Layer 5 of a small transformer language model trained on English Wikipedia (8 layers, counted from 0, width 128).
In attention head 3, each number of a token's query is one row of weights dot the token's vector x plus its bias. The head spreads its attention over the tokens so far by the softmax of query dot key.

Query weights of the head. A number n stands for (n - 500) times 0.00088.
q0 (bias 0.113): 320 700 521 518 538 452 487 593 399 448 445 342 577 388 516 584 602 516 528 483 452 478 383 470 405 568 512 389 360 464 622 609 490 463 359 469 341 362 472 357 548 516 448 476 629 380 457 522 533 545 422 613 373 550 486 659 626 483 561 485 586 416 422 674 480 408 580 574 431 514 589 466 539 554 508 455 504 282 554 525 679 397 405 543 498 525 682 509 447 638 434 592 334 505 627 454 555 341 617 382 503 434 716 587 552 470 510 499 430 467 550 533 579 439 580 445 399 556 480 468 398 510 597 564 502 500 587 648
q1 (bias -0.100): 703 706 640 574 602 843 547 417 581 558 621 494 515 720 386 583 462 478 656 443 509 607 419 391 552 425 382 469 730 519 510 548 501 663 526 438 660 539 327 549 441 812 479 424 327 440 511 544 561 648 398 517 682 663 469 546 276 558 496 643 476 535 619 453 444 630 477 323 398 623 424 562 616 574 656 337 495 488 383 649 427 717 561 432 275 487 699 574 588 686 704 488 326 465 256 606 637 458 464 488 543 363 383 292 500 532 612 330 511 553 489 511 571 680 495 441 476 312 356 472 477 548 533 495 503 449 256 447
q2 (bias -0.320): 453 436 777 511 423 573 442 455 548 468 621 595 654 633 426 355 352 437 591 518 578 626 424 436 684 387 325 471 444 438 493 359 387 725 476 504 649 629 402 531 362 484 711 601 327 588 578 516 444 552 421 593 439 486 317 470 390 481 523 617 399 505 478 444 298 728 377 443 567 510 466 581 622 438 685 385 542 541 303 581 349 633 771 460 327 519 496 599 663 524 514 466 462 511 394 512 668 568 520 317 578 627 374 267 327 535 466 285 548 535 465 454 356 673 404 412 539 507 280 462 547 590 586 618 695 573 399 420
q3 (bias -0.198): 453 245 494 441 526 324 416 543 455 456 558 519 595 693 434 693 491 617 497 589 536 612 418 401 506 567 575 673 510 518 464 588 467 626 608 559 407 494 579 460 471 409 458 605 506 470 439 506 496 531 603 599 430 341 392 442 589 282 487 501 480 478 513 486 566 438 520 595 630 597 594 624 374 488 460 424 427 422 366 397 471 408 344 397 447 405 540 428 656 477 603 393 540 755 383 369 606 471 602 382 563 525 474 708 561 407 373 585 400 579 701 644 414 660 295 337 433 647 481 533 374 506 375 626 451 467 580 422
q4 (bias -0.316): 581 665 683 600 577 388 439 525 595 422 608 590 485 511 532 448 667 607 532 601 596 620 703 393 632 598 542 780 646 532 385 379 530 837 463 643 427 512 480 525 531 462 530 491 277 392 584 509 541 479 405 531 398 363 344 396 335 379 537 550 560 281 631 433 499 569 285 538 693 550 510 339 550 423 569 291 404 632 414 537 357 372 457 456 453 520 672 614 654 604 558 430 554 564 315 429 383 608 544 553 484 439 297 349 342 531 346 510 456 631 721 619 472 687 498 499 592 489 530 418 406 554 465 566 573 488 505 363
q5 (bias -0.297): 448 283 703 616 379 596 526 699 429 476 523 656 423 524 394 566 326 421 517 530 578 405 434 531 626 402 280 474 486 481 475 521 484 549 624 446 532 379 794 355 463 371 630 637 356 448 453 586 500 598 395 649 363 574 219 380 562 504 407 636 357 527 507 478 369 634 507 547 477 375 460 555 652 497 652 359 702 574 281 400 376 512 570 543 446 507 508 367 380 665 398 417 365 562 451 513 437 483 488 268 337 562 424 593 480 368 532 520 579 554 671 531 427 675 559 435 533 526 502 418 537 375 584 521 725 555 505 558
q6 (bias 0.015): 564 459 512 521 495 481 531 513 532 474 528 611 448 540 516 430 349 524 500 509 532 401 391 518 404 437 484 458 421 452 509 444 548 531 543 457 653 560 559 517 522 448 509 557 510 507 628 561 481 537 550 386 488 543 442 471 418 515 441 519 411 531 382 525 498 586 611 445 492 489 520 550 466 534 388 504 478 481 601 577 488 541 535 509 518 556 489 556 573 524 544 466 538 404 486 567 516 564 534 514 602 591 503 453 509 606 536 535 381 423 462 473 501 449 450 420 365 442 507 632 530 487 579 497 609 510 532 516
q7 (bias -0.236): 607 560 578 548 325 436 473 403 569 376 462 512 427 733 383 503 439 503 599 803 475 464 398 404 550 472 487 570 175 268 490 205 552 853 424 502 494 505 738 487 573 234 585 528 294 569 718 374 546 488 298 430 436 474 455 525 363 355 508 612 516 283 246 432 591 713 551 370 529 521 655 678 461 497 676 270 489 559 516 642 568 575 556 523 486 583 609 739 560 448 413 383 722 557 458 497 534 518 546 510 486 621 429 375 639 497 370 742 177 642 473 439 477 563 450 321 512 517 394 379 341 414 591 659 505 494 247 413
q8 (bias 0.106): 523 436 558 602 543 673 545 498 368 578 609 368 397 510 682 522 358 268 434 306 388 339 460 606 293 386 365 253 290 620 489 461 380 448 587 397 507 397 457 502 467 766 495 401 747 558 555 684 523 354 644 402 480 778 535 583 506 663 530 553 426 629 418 430 482 410 622 619 386 399 617 416 570 572 461 494 617 343 738 459 560 604 475 629 520 510 453 577 660 426 556 656 741 365 574 436 586 477 589 558 487 469 536 477 658 409 706 321 672 308 457 263 554 320 537 420 473 556 536 528 565 486 463 645 397 593 374 498
q9 (bias 0.007): 623 401 697 490 422 635 545 371 576 598 421 583 494 551 390 467 350 550 508 342 441 359 433 449 529 526 408 607 635 558 401 594 316 522 271 596 442 650 444 186 624 799 494 480 506 568 645 548 372 779 428 530 661 768 478 576 589 487 468 508 529 321 647 464 495 486 387 481 608 541 420 673 473 521 450 659 420 638 565 538 650 682 654 521 438 358 549 461 313 319 661 435 614 535 256 545 470 558 428 686 695 473 540 379 340 388 510 478 253 542 294 476 306 454 473 565 727 435 451 469 682 560 467 307 566 410 382 405
q10 (bias 0.019): 463 539 437 357 397 456 500 583 345 298 478 466 403 381 665 589 572 534 544 534 668 432 363 575 370 339 636 439 415 554 569 480 513 404 368 434 456 441 670 423 579 337 595 418 600 516 546 425 357 474 608 529 464 492 548 600 514 605 550 568 590 553 431 599 643 259 543 544 396 462 419 416 559 537 413 458 484 513 473 500 555 308 563 664 459 513 469 530 532 447 580 484 517 564 649 543 572 384 599 460 463 571 545 616 569 460 296 608 412 397 552 405 494 439 687 475 646 645 501 535 445 423 532 470 470 556 594 626
q11 (bias -0.060): 484 523 483 346 502 591 576 754 546 417 614 640 568 636 547 544 634 294 621 518 422 487 517 391 529 525 485 413 608 432 388 398 400 714 445 767 256 320 600 503 611 520 701 495 597 590 358 473 520 453 481 391 389 594 361 432 399 327 285 444 649 613 590 549 428 521 349 590 479 606 582 463 619 507 601 371 511 261 670 468 549 496 367 533 378 548 608 604 418 416 454 342 646 399 328 514 476 460 408 513 559 500 314 554 692 449 456 464 438 493 564 567 394 428 553 401 483 600 783 350 530 650 359 643 444 595 511 302
q12 (bias -0.006): 444 677 338 595 585 505 460 328 475 199 300 515 293 475 372 321 349 640 678 394 564 486 486 461 490 451 556 458 453 402 643 601 549 611 659 463 824 477 534 417 619 433 422 456 438 404 517 638 544 381 404 222 599 543 483 384 324 422 280 606 235 730 484 616 573 668 524 623 178 637 676 424 442 469 395 528 417 473 467 712 439 564 493 670 561 354 644 678 527 620 703 337 401 528 481 598 491 593 486 566 566 389 461 496 729 525 523 426 474 248 483 366 582 654 620 535 506 254 503 596 648 748 562 181 489 609 484 561
q13 (bias 0.107): 434 542 440 460 644 590 417 677 209 816 549 273 571 528 422 657 522 158 328 428 439 503 570 556 381 758 551 608 398 547 415 626 419 458 542 501 518 506 677 608 460 713 582 519 590 259 407 503 343 386 375 550 379 561 420 578 737 624 748 442 301 420 508 599 528 420 510 571 618 458 717 464 482 600 425 418 532 386 534 451 436 487 560 462 386 535 326 498 485 636 540 439 493 664 483 471 442 285 527 397 499 424 572 607 558 583 465 385 388 433 689 229 430 639 486 629 685 545 661 306 468 236 334 313 454 512 441 311
q14 (bias -0.094): 512 537 424 577 436 341 540 558 465 221 443 483 522 553 612 505 711 470 721 579 712 538 283 481 482 657 751 404 493 494 516 314 778 328 288 559 279 314 463 651 678 630 419 607 306 472 697 600 455 255 326 684 235 279 369 348 193 529 436 536 741 304 555 396 308 458 247 555 698 475 324 373 465 502 651 625 554 461 385 390 542 352 412 498 612 587 486 449 342 709 578 501 292 528 451 242 386 564 519 485 531 560 477 529 586 620 459 681 411 502 648 553 521 608 505 410 668 549 546 364 456 418 461 732 736 453 387 380
q15 (bias 0.193): 550 325 601 431 547 641 636 312 660 431 262 459 510 595 584 396 493 611 494 490 492 371 543 603 537 539 504 470 752 563 337 518 344 270 383 448 459 774 474 371 676 448 558 588 600 610 484 335 541 596 458 509 836 587 556 525 514 450 309 517 604 472 793 426 346 333 543 490 413 629 376 471 439 460 538 612 624 633 457 478 454 638 442 574 655 379 712 400 342 302 404 404 392 659 333 621 477 480 503 534 445 540 332 428 453 434 477 625 597 396 475 532 432 516 677 753 735 423 355 398 707 464 290 299 409 425 471 396
q16 (bias 0.137): 471 355 454 334 421 236 444 478 389 490 422 328 529 323 526 561 599 591 580 758 380 341 552 448 324 675 668 445 422 785 687 387 393 506 446 543 93 522 696 528 718 570 695 536 495 468 358 483 615 432 564 407 555 352 465 444 697 386 551 422 724 498 608 434 683 370 442 500 619 463 430 376 320 562 377 768 509 587 769 348 367 422 286 517 554 611 398 210 529 523 373 499 583 523 653 667 520 491 428 535 380 411 624 669 775 510 500 605 527 366 430 668 376 382 594 583 459 752 431 579 454 283 366 446 342 451 631 538
q17 (bias 0.286): 466 584 433 603 580 459 603 520 458 633 474 285 427 296 585 614 441 476 436 507 490 399 537 504 456 750 419 473 486 655 502 554 567 418 379 616 446 424 492 230 592 717 485 555 777 383 317 540 499 512 442 427 545 494 398 655 622 634 599 392 505 399 569 525 641 289 709 530 547 611 493 390 324 541 396 420 750 244 589 384 652 392 231 369 522 333 549 470 360 510 350 595 573 577 409 425 511 471 585 644 542 458 633 624 628 467 595 627 396 519 659 506 648 284 599 609 459 547 510 361 308 567 240 556 373 375 560 490
q18 (bias 0.167): 563 585 234 523 572 703 695 528 637 650 565 543 461 391 543 555 414 488 474 470 416 424 332 407 353 427 470 341 401 455 650 586 340 406 486 423 543 448 308 462 607 507 507 342 469 535 424 546 433 534 434 501 545 708 687 665 412 582 698 362 552 553 361 539 475 479 674 492 356 537 310 481 464 538 435 507 654 415 506 452 574 547 571 398 514 595 430 311 459 466 501 581 378 475 506 486 530 447 410 574 509 466 560 478 632 471 647 443 517 491 497 400 611 558 571 585 562 426 531 584 318 473 562 492 455 570 406 579
q19 (bias -0.277): 482 475 745 601 433 532 539 426 613 453 513 634 524 596 485 387 396 516 637 583 507 432 471 403 830 491 294 559 679 449 451 324 500 669 539 498 642 708 489 537 387 301 548 482 319 640 520 579 636 525 525 577 529 527 250 320 470 505 428 511 365 518 621 481 305 802 407 471 600 435 467 558 489 403 724 388 359 620 408 528 308 717 544 608 534 494 596 542 495 507 395 385 416 570 401 586 499 515 455 449 397 554 365 321 415 614 592 409 641 591 438 566 310 512 416 530 571 364 431 392 627 607 655 483 756 542 465 467
q20 (bias -0.332): 544 575 605 526 670 689 262 497 396 569 640 680 295 484 535 431 436 682 613 542 522 648 611 500 697 324 464 430 562 482 490 423 627 525 549 393 694 598 474 558 249 369 539 480 436 508 597 479 426 544 528 455 265 377 467 464 490 461 612 539 515 442 291 629 227 509 387 520 635 574 408 550 719 473 723 442 498 479 394 484 488 499 576 488 358 468 373 510 602 491 405 540 507 555 549 390 493 506 489 290 440 458 419 453 297 596 417 305 470 606 487 359 612 552 364 372 462 589 553 606 504 234 735 590 659 628 377 454
q21 (bias 0.104): 407 423 573 564 526 611 507 432 577 548 478 486 461 447 509 514 405 443 481 504 422 504 481 570 518 474 278 568 524 512 518 474 449 587 632 449 678 608 452 458 381 386 533 619 607 556 464 517 446 515 679 381 718 553 539 488 614 537 562 496 468 554 538 432 353 617 577 496 438 575 623 516 437 497 532 437 505 577 610 535 273 666 471 743 587 525 524 539 544 370 510 468 664 434 437 721 429 556 480 387 576 341 398 345 337 529 660 639 537 430 381 405 564 452 466 411 484 530 350 525 675 472 610 290 418 633 504 470
q22 (bias 0.829): 520 416 195 305 312 569 588 436 617 585 212 178 530 442 618 572 519 184 262 418 379 295 450 577 232 614 660 263 319 600 568 744 275 263 618 460 410 497 480 528 765 661 383 366 973 511 451 342 558 439 759 305 764 700 815 811 698 781 572 365 606 696 526 482 903 317 751 413 248 521 490 241 389 769 44 684 581 297 685 648 739 475 354 564 609 506 557 424 508 386 534 573 416 450 634 639 675 540 300 786 626 443 797 559 690 242 808 497 524 249 434 268 563 418 625 736 542 523 480 486 531 427 240 323 107 281 553 783
q23 (bias -0.178): 582 689 504 548 747 707 543 493 477 709 619 516 370 482 610 458 526 494 441 523 419 671 598 546 355 369 619 363 700 266 304 432 557 466 491 362 533 543 414 636 427 538 440 695 549 479 568 290 282 559 493 434 354 320 604 595 432 433 464 501 539 428 384 668 581 536 372 639 513 591 482 735 505 379 451 458 576 622 355 426 604 528 584 504 424 465 241 497 652 680 567 505 697 534 616 376 417 515 586 534 559 674 416 478 297 634 420 572 449 538 438 488 586 595 335 404 434 696 608 519 574 440 579 509 612 503 383 547
q24 (bias 0.220): 615 409 496 342 459 434 505 571 384 495 448 471 520 501 416 506 637 500 515 461 566 500 562 529 358 593 759 435 646 564 561 393 543 521 494 467 471 564 726 435 730 590 453 389 552 530 409 408 552 301 447 487 576 537 659 538 535 577 589 476 587 439 671 511 575 288 603 603 482 464 446 501 378 674 405 466 288 296 503 361 542 489 515 429 602 519 587 626 416 349 626 422 241 565 484 531 416 419 428 765 297 441 571 577 589 493 475 531 417 385 478 583 445 504 655 596 751 595 405 438 366 437 511 293 384 524 613 419
q25 (bias -0.011): 454 510 471 460 388 633 762 636 469 690 534 566 464 357 635 508 328 372 463 486 431 349 459 451 473 423 497 323 282 436 561 764 487 543 399 584 514 299 587 328 442 571 545 435 577 454 541 579 571 533 580 372 500 756 400 562 377 586 633 376 407 634 488 553 577 512 522 391 340 471 530 524 528 525 292 384 410 253 598 531 618 460 490 647 515 579 605 509 530 363 534 513 610 399 537 657 707 425 456 527 650 399 566 488 650 539 370 596 534 489 532 460 471 482 644 467 356 610 488 533 595 669 376 542 565 427 650 567
q26 (bias 0.130): 755 645 450 322 363 635 450 494 483 414 413 311 461 599 378 364 497 430 600 306 454 487 548 418 356 444 512 448 489 440 721 395 701 556 705 606 565 479 608 408 497 667 567 664 350 715 507 584 638 501 469 457 511 644 483 549 574 537 600 600 293 487 589 627 606 476 540 293 465 496 517 264 285 587 460 561 740 429 643 778 865 539 539 406 655 822 735 600 617 845 372 430 564 357 592 622 760 386 348 325 298 413 543 236 687 504 485 283 471 477 457 357 510 440 601 484 502 457 338 607 288 338 640 555 503 479 432 400
q27 (bias -0.093): 476 667 578 627 599 585 189 596 433 521 532 567 479 517 326 466 415 474 565 482 496 623 503 448 380 430 478 488 690 309 545 547 638 611 700 548 828 554 417 524 436 239 394 561 514 553 606 278 374 604 520 129 423 437 593 313 571 232 401 607 318 502 354 654 467 768 548 692 648 639 565 524 472 474 612 448 393 450 629 464 514 662 562 469 622 387 478 493 604 419 453 373 505 567 460 505 538 621 544 437 689 358 356 525 578 573 577 519 312 525 379 505 570 642 270 419 519 359 604 437 467 368 766 406 556 688 331 372
q28 (bias -0.070): 519 456 435 475 480 646 528 621 525 667 714 707 295 291 554 484 419 535 540 554 570 487 423 549 312 348 346 320 424 488 493 516 529 590 737 603 446 406 627 477 569 517 581 481 517 523 460 687 413 488 580 291 274 546 467 563 379 587 533 502 229 468 410 294 527 432 410 520 616 533 615 465 485 548 421 424 624 476 442 451 621 490 656 571 396 553 604 423 606 348 419 544 463 341 519 446 492 530 495 732 698 501 678 450 610 613 555 395 491 441 468 398 408 627 541 325 454 534 716 672 480 553 663 608 587 572 438 513
q29 (bias 0.048): 435 461 545 555 655 481 387 598 439 510 474 463 567 459 586 531 531 538 396 403 555 628 453 508 564 545 537 648 550 549 497 575 537 469 336 366 476 714 483 654 478 566 605 438 594 315 581 426 225 481 461 591 366 507 598 436 498 625 495 443 345 460 434 483 541 464 448 727 636 496 400 531 594 542 612 514 514 582 552 233 563 338 412 464 551 459 527 545 382 500 354 568 516 641 631 761 278 479 611 467 500 597 505 476 229 502 415 543 540 511 575 352 481 544 325 481 565 423 727 488 640 349 626 402 512 688 477 552
q30 (bias 0.122): 360 604 652 554 376 550 382 284 754 534 548 743 336 433 463 332 533 402 595 514 430 564 629 611 473 348 468 467 668 504 695 579 469 282 675 363 660 629 456 518 366 530 563 344 424 613 404 551 611 321 635 464 691 312 690 395 589 516 637 554 418 711 461 564 473 693 439 396 407 255 548 485 714 585 556 573 234 392 652 586 490 668 638 558 705 600 559 563 486 460 241 584 115 408 562 561 396 527 331 432 476 517 510 524 589 581 574 346 553 413 398 467 347 502 529 438 580 402 386 420 555 520 766 408 311 622 629 567
q31 (bias -0.004): 524 535 558 308 406 560 607 483 514 545 735 568 534 368 591 291 272 448 497 514 330 395 421 547 520 413 487 613 431 473 656 362 606 509 530 541 665 560 474 426 560 514 539 533 601 534 573 571 281 580 550 400 375 487 508 489 438 707 663 476 187 516 451 388 585 714 431 562 349 509 381 391 463 566 485 341 544 652 618 737 559 607 495 438 544 851 399 532 426 802 498 688 561 312 624 467 440 438 555 499 399 636 474 323 565 611 471 288 479 329 464 216 576 488 500 464 476 432 537 336 702 380 567 536 539 528 468 555

Each question shows a short text with each token's key, already scaled and adjusted for position as the last token sees it. A number n stands for (n - 500) times 0.0038.

Then comes the last token's vector x. A number n stands for (n - 500) times 0.012.

0 " on": 452 572 491 439 361 400 777 453 511 526 517 496 589 458 492 523 530 446 592 414 447 505 613 533 454 548 537 485 493 436 494 477
1 " ": 432 482 421 453 333 425 816 449 535 497 532 461 510 478 486 451 356 639 594 459 609 564 614 629 449 458 465 575 537 501 537 433
2 "2": 588 495 496 411 351 467 846 429 594 480 568 476 493 508 535 419 407 573 625 400 548 527 607 570 351 535 538 465 572 490 502 493
3 "8": 651 488 457 503 363 501 877 445 616 474 575 471 500 469 524 421 516 591 595 384 558 565 608 575 381 562 518 462 590 475 449 463
4 " January": 599 466 404 516 376 464 760 405 453 526 516 411 502 449 589 500 557 615 476 406 495 539 627 540 429 513 469 450 498 472 552 473
5 ".\n\n": 476 490 412 424 316 381 808 378 583 529 437 484 444 582 459 488 547 577 573 433 438 653 724 518 436 463 517 486 492 490 531 557
x: 404 458 542 479 456 425 411 600 502 641 577 456 547 437 522 497 469 517 421 440 283 554 476 498 413 586 515 626 497 548 573 501 437 463 533 505 564 530 414 467 543 565 589 430 597 394 524 483 491 525 583 615 507 473 427 554 504 510 527 486 533 664 540 433 368 507 447 496 541 434 560 442 510 555 499 494 457 531 551 429 456 509 566 497 488 475 530 538 439 470 517 502 514 399 801 527 473 471 499 560 445 547 486 524 465 484 532 521 484 438 508 423 502 500 555 509 486 404 570 467 513 537 369 528 487 340 484 421
Which token does the last token look at most? 5 ".\n\n"

0 ",": 463 520 505 473 392 466 742 465 541 560 515 495 528 493 564 451 429 575 555 406 483 529 628 558 412 533 578 548 558 537 574 500
1 " K": 485 568 448 435 447 443 612 358 531 465 539 499 525 523 611 528 485 529 523 495 483 551 622 518 573 456 464 426 457 571 531 441
2 "ol": 564 487 461 473 461 497 623 352 506 493 545 485 479 542 580 508 489 562 511 461 514 506 564 534 554 435 427 465 581 519 483 431
3 "j": 577 468 425 560 447 499 641 402 535 575 564 390 460 511 606 489 508 594 497 424 520 511 544 553 555 512 446 491 541 533 501 495
4 "ić": 569 449 415 517 412 482 704 390 543 538 586 418 498 446 574 456 543 558 508 411 501 512 585 508 520 495 445 507 547 549 539 534
5 " received": 486 470 374 442 375 405 841 468 546 565 537 549 559 480 415 526 576 570 542 396 441 623 669 560 403 571 519 565 490 522 447 564
x: 488 527 545 422 495 454 523 514 349 501 544 380 561 579 446 405 497 585 342 461 240 527 478 469 510 518 558 566 558 584 568 509 452 421 616 503 580 587 561 591 467 618 449 580 514 550 537 487 493 590 452 479 396 560 471 475 420 543 612 538 421 402 407 508 554 431 580 470 546 366 530 464 438 482 494 544 479 459 524 573 594 480 518 433 524 545 539 558 563 597 595 645 534 489 539 516 603 458 429 475 447 484 536 495 500 527 468 475 531 552 526 393 438 519 424 464 516 328 474 522 507 447 502 538 414 359 354 539
Which token does the last token look at most? 0 ","

0 " list": 375 648 478 431 357 430 858 409 496 479 510 450 554 520 544 469 505 417 624 477 495 604 617 509 469 503 500 538 515 521 441 522
1 " contains": 441 609 488 411 310 388 847 440 536 558 524 506 559 451 410 532 481 476 615 414 445 665 669 551 437 493 509 536 544 512 495 592
2 " any": 491 593 475 372 378 376 811 454 555 471 501 456 519 457 534 467 437 576 624 449 470 608 648 447 479 441 515 486 593 483 531 467
3 " type": 596 549 436 448 377 436 757 386 492 455 558 427 539 505 503 474 463 615 574 438 489 632 665 504 505 491 493 522 558 509 533 477
4 " of": 538 531 422 471 402 415 761 437 511 513 551 459 508 494 519 438 535 598 547 411 445 625 664 494 539 511 502 511 582 513 522 458
5 " album": 499 447 412 450 377 442 843 385 501 403 567 480 540 488 501 442 604 585 529 398 479 627 661 476 463 464 483 529 547 558 523 441
x: 413 530 488 558 462 522 501 399 500 574 614 428 501 507 564 445 512 441 396 529 460 324 469 490 447 384 508 490 571 445 545 482 564 465 640 632 548 627 429 531 457 475 453 536 457 420 503 506 527 510 494 478 460 473 540 463 464 545 594 567 454 622 382 505 619 496 503 520 496 432 417 423 610 565 343 420 452 410 508 529 479 499 441 504 648 448 580 629 586 405 503 495 466 335 438 561 513 546 478 585 450 447 608 459 629 489 474 607 538 544 559 417 597 564 595 534 559 375 477 449 550 479 593 438 544 454 469 517
Which token does the last token look at most? 1 " contains"

0 "1": 410 551 486 446 399 471 724 430 602 512 518 475 471 481 502 454 465 577 580 460 541 532 595 558 412 562 497 488 566 438 517 471
1 ")": 464 567 571 297 249 392 958 430 578 449 428 575 500 456 628 436 513 504 625 566 491 709 748 497 312 483 406 512 505 593 512 549
2 " at": 512 607 439 442 335 423 833 442 559 556 479 542 591 488 488 508 434 522 578 386 440 607 656 544 480 562 462 520 542 452 470 492
3 " over": 617 555 400 460 376 427 747 451 506 541 495 494 626 443 522 532 482 601 569 438 426 513 618 553 495 511 555 501 535 471 430 505
4 " ": 583 330 373 464 333 435 808 416 529 522 536 462 518 461 497 472 645 506 539 446 577 569 624 657 444 434 454 553 554 523 530 454
5 "1": 416 412 425 426 377 475 797 408 608 490 567 477 519 481 575 444 579 496 619 386 503 520 618 602 383 540 511 434 642 504 492 545
x: 494 470 464 450 539 566 536 476 518 608 409 529 518 487 507 427 467 480 380 513 260 455 512 532 421 518 462 435 553 523 504 458 420 515 526 367 476 417 474 542 588 566 518 637 455 463 531 497 569 576 501 585 561 537 543 586 502 509 497 429 428 511 702 499 651 497 497 564 437 501 513 338 507 635 394 553 552 482 476 403 549 545 434 415 500 459 561 473 556 532 506 547 500 578 444 507 582 644 505 413 519 411 620 368 623 573 492 482 550 453 597 515 434 470 539 545 562 406 392 392 456 588 434 533 562 368 515 493
Which token does the last token look at most? 3 " over"

0 "a": 438 533 489 483 411 470 690 393 536 448 557 430 444 481 546 455 525 501 538 415 521 525 624 513 492 479 431 514 489 541 512 551
1 " Cra": 466 543 484 440 414 461 605 395 496 432 552 439 470 513 554 511 467 494 550 472 519 496 587 482 538 408 406 467 525 514 522 499
2 "i": 485 532 448 524 410 481 625 404 548 455 571 385 460 472 564 461 470 540 536 443 550 502 594 497 529 511 428 485 527 526 525 548
3 "ova": 553 491 466 495 392 456 717 385 533 441 565 413 472 397 542 446 434 553 542 426 524 544 627 491 477 473 456 486 500 524 547 559
4 " for": 532 521 415 532 399 394 730 465 498 539 495 511 557 505 476 467 562 594 518 395 461 565 632 512 488 549 553 529 514 453 439 508
5 " an": 492 454 455 481 468 394 714 469 537 510 529 466 494 487 530 551 537 497 515 398 447 626 635 523 503 490 487 491 541 455 506 490
x: 550 473 388 487 401 511 552 527 404 430 445 359 446 366 453 562 556 625 515 452 452 456 462 384 558 586 498 547 496 534 542 457 449 562 590 495 583 544 569 459 583 442 534 574 597 448 490 477 410 547 531 381 437 497 571 512 435 524 465 548 486 445 588 553 767 490 612 559 541 486 610 456 519 543 433 430 521 437 500 443 527 486 562 379 568 510 590 537 559 487 415 334 551 568 545 536 511 386 507 498 455 498 548 345 429 565 512 592 446 518 488 426 446 486 473 552 540 466 575 502 642 400 526 486 370 470 456 505
Which token does the last token look at most? 4 " for"

0 " ": 322 564 393 526 387 464 800 429 526 536 541 443 516 505 471 466 451 675 601 428 633 581 595 648 453 495 476 581 534 523 517 430
1 "1": 504 505 478 494 414 507 794 428 578 525 536 473 465 493 530 448 360 600 580 431 551 546 594 601 360 588 529 463 614 482 498 478
2 "6": 608 465 480 531 398 503 833 423 633 530 569 477 481 474 488 421 429 619 618 398 569 574 599 563 365 602 505 478 628 486 456 454
3 " |": 643 430 459 482 434 456 762 437 562 563 452 456 454 443 529 454 539 582 532 405 481 567 634 550 374 541 424 543 582 515 496 479
4 " ": 577 287 358 429 298 443 862 396 577 510 517 439 508 461 527 448 687 494 539 461 591 588 633 665 437 484 444 568 560 524 507 480
5 "0": 432 416 409 432 396 481 764 395 625 516 578 461 515 484 577 515 643 515 545 397 487 547 608 574 426 582 521 396 567 507 456 553
x: 629 535 449 453 486 515 658 349 505 559 421 529 547 582 471 457 348 458 478 465 392 362 606 460 519 518 452 480 628 482 511 542 420 408 526 346 488 543 512 516 567 571 524 467 518 552 550 386 602 520 524 632 649 481 491 478 464 517 487 404 417 618 571 511 543 371 403 474 542 430 488 455 432 575 576 471 515 345 494 434 531 588 544 506 624 499 563 463 523 529 474 490 508 599 464 631 501 493 474 500 516 471 570 388 581 520 523 595 478 396 484 535 422 572 454 426 450 398 443 502 486 580 542 570 500 401 567 414
Which token does the last token look at most? 5 "0"

0 " ": 322 564 393 526 387 464 800 429 526 536 541 443 516 505 471 466 451 675 601 428 633 581 595 648 453 495 476 581 534 523 517 430
1 " -": 509 507 482 508 436 441 708 423 531 562 461 546 524 463 512 459 357 610 569 447 530 578 642 540 384 469 518 606 553 476 516 496
2 " Lost": 531 567 438 439 425 461 752 436 504 506 514 487 507 515 475 448 393 595 584 458 518 606 636 463 488 498 490 496 562 533 522 487
3 " to": 587 529 464 546 426 438 687 464 548 567 495 459 555 495 462 450 512 566 551 380 471 509 628 529 465 536 539 467 507 506 445 533
4 " Y": 505 484 455 497 446 431 603 363 475 496 567 464 502 534 514 508 547 575 474 454 505 536 605 549 579 460 527 478 469 532 506 491
5 "ug": 449 436 452 517 453 463 550 405 545 508 566 413 464 504 519 470 533 525 475 485 491 451 569 488 535 478 487 504 541 524 561 498
x: 434 508 537 540 560 522 308 577 452 484 391 548 419 537 592 471 389 308 554 483 560 547 499 451 506 541 493 435 561 468 575 451 433 524 440 526 481 454 529 503 476 541 437 438 444 508 575 343 621 398 530 600 383 462 471 454 482 446 475 672 528 566 514 442 469 583 498 432 493 596 451 654 486 592 417 555 595 497 482 504 571 414 533 496 477 504 626 441 469 519 525 484 428 507 382 530 444 631 624 500 450 459 508 543 497 478 586 537 441 473 581 572 509 523 651 611 555 500 490 376 438 576 459 486 469 502 621 520
Which two tokens does the last token look at most, in order? 4 " Y", 5 "ug"

0 "ate": 440 591 483 459 376 442 693 445 504 512 572 457 542 414 495 534 587 448 579 465 497 529 620 478 528 474 484 512 474 442 535 480
1 "a": 407 572 473 502 383 473 691 406 523 481 589 435 491 447 511 475 480 518 557 408 505 541 617 511 503 500 460 506 469 526 551 545
2 " Cra": 511 539 474 442 408 459 607 398 497 444 555 447 471 511 550 520 448 516 549 461 506 504 589 487 542 408 403 472 520 513 519 502
3 "i": 514 514 443 523 405 480 618 410 554 460 561 390 461 469 569 458 472 551 529 451 536 497 595 491 523 516 432 490 529 524 526 543
4 "ova": 578 482 459 499 388 445 704 396 531 450 550 430 475 387 541 458 495 541 533 436 511 526 626 488 468 477 468 485 485 515 548 550
5 ".\n\n": 480 487 409 423 320 383 800 382 574 525 437 481 452 582 467 487 550 572 568 422 439 645 721 514 439 461 508 488 508 496 531 552
x: 404 457 556 485 478 413 414 613 494 628 565 476 550 416 508 518 476 517 416 460 263 539 480 489 424 584 511 630 516 526 570 491 450 442 531 501 548 523 434 457 532 552 585 445 588 407 508 518 501 540 584 616 492 472 423 587 500 512 516 478 531 656 518 443 382 509 439 494 534 456 547 422 506 539 482 475 440 549 552 438 450 513 564 512 506 465 535 540 475 465 530 495 502 400 806 529 475 458 497 569 452 546 514 538 474 467 557 525 491 421 516 396 503 514 512 511 483 420 588 461 526 528 383 504 501 314 497 420
Which token does the last token look at most? 5 ".\n\n"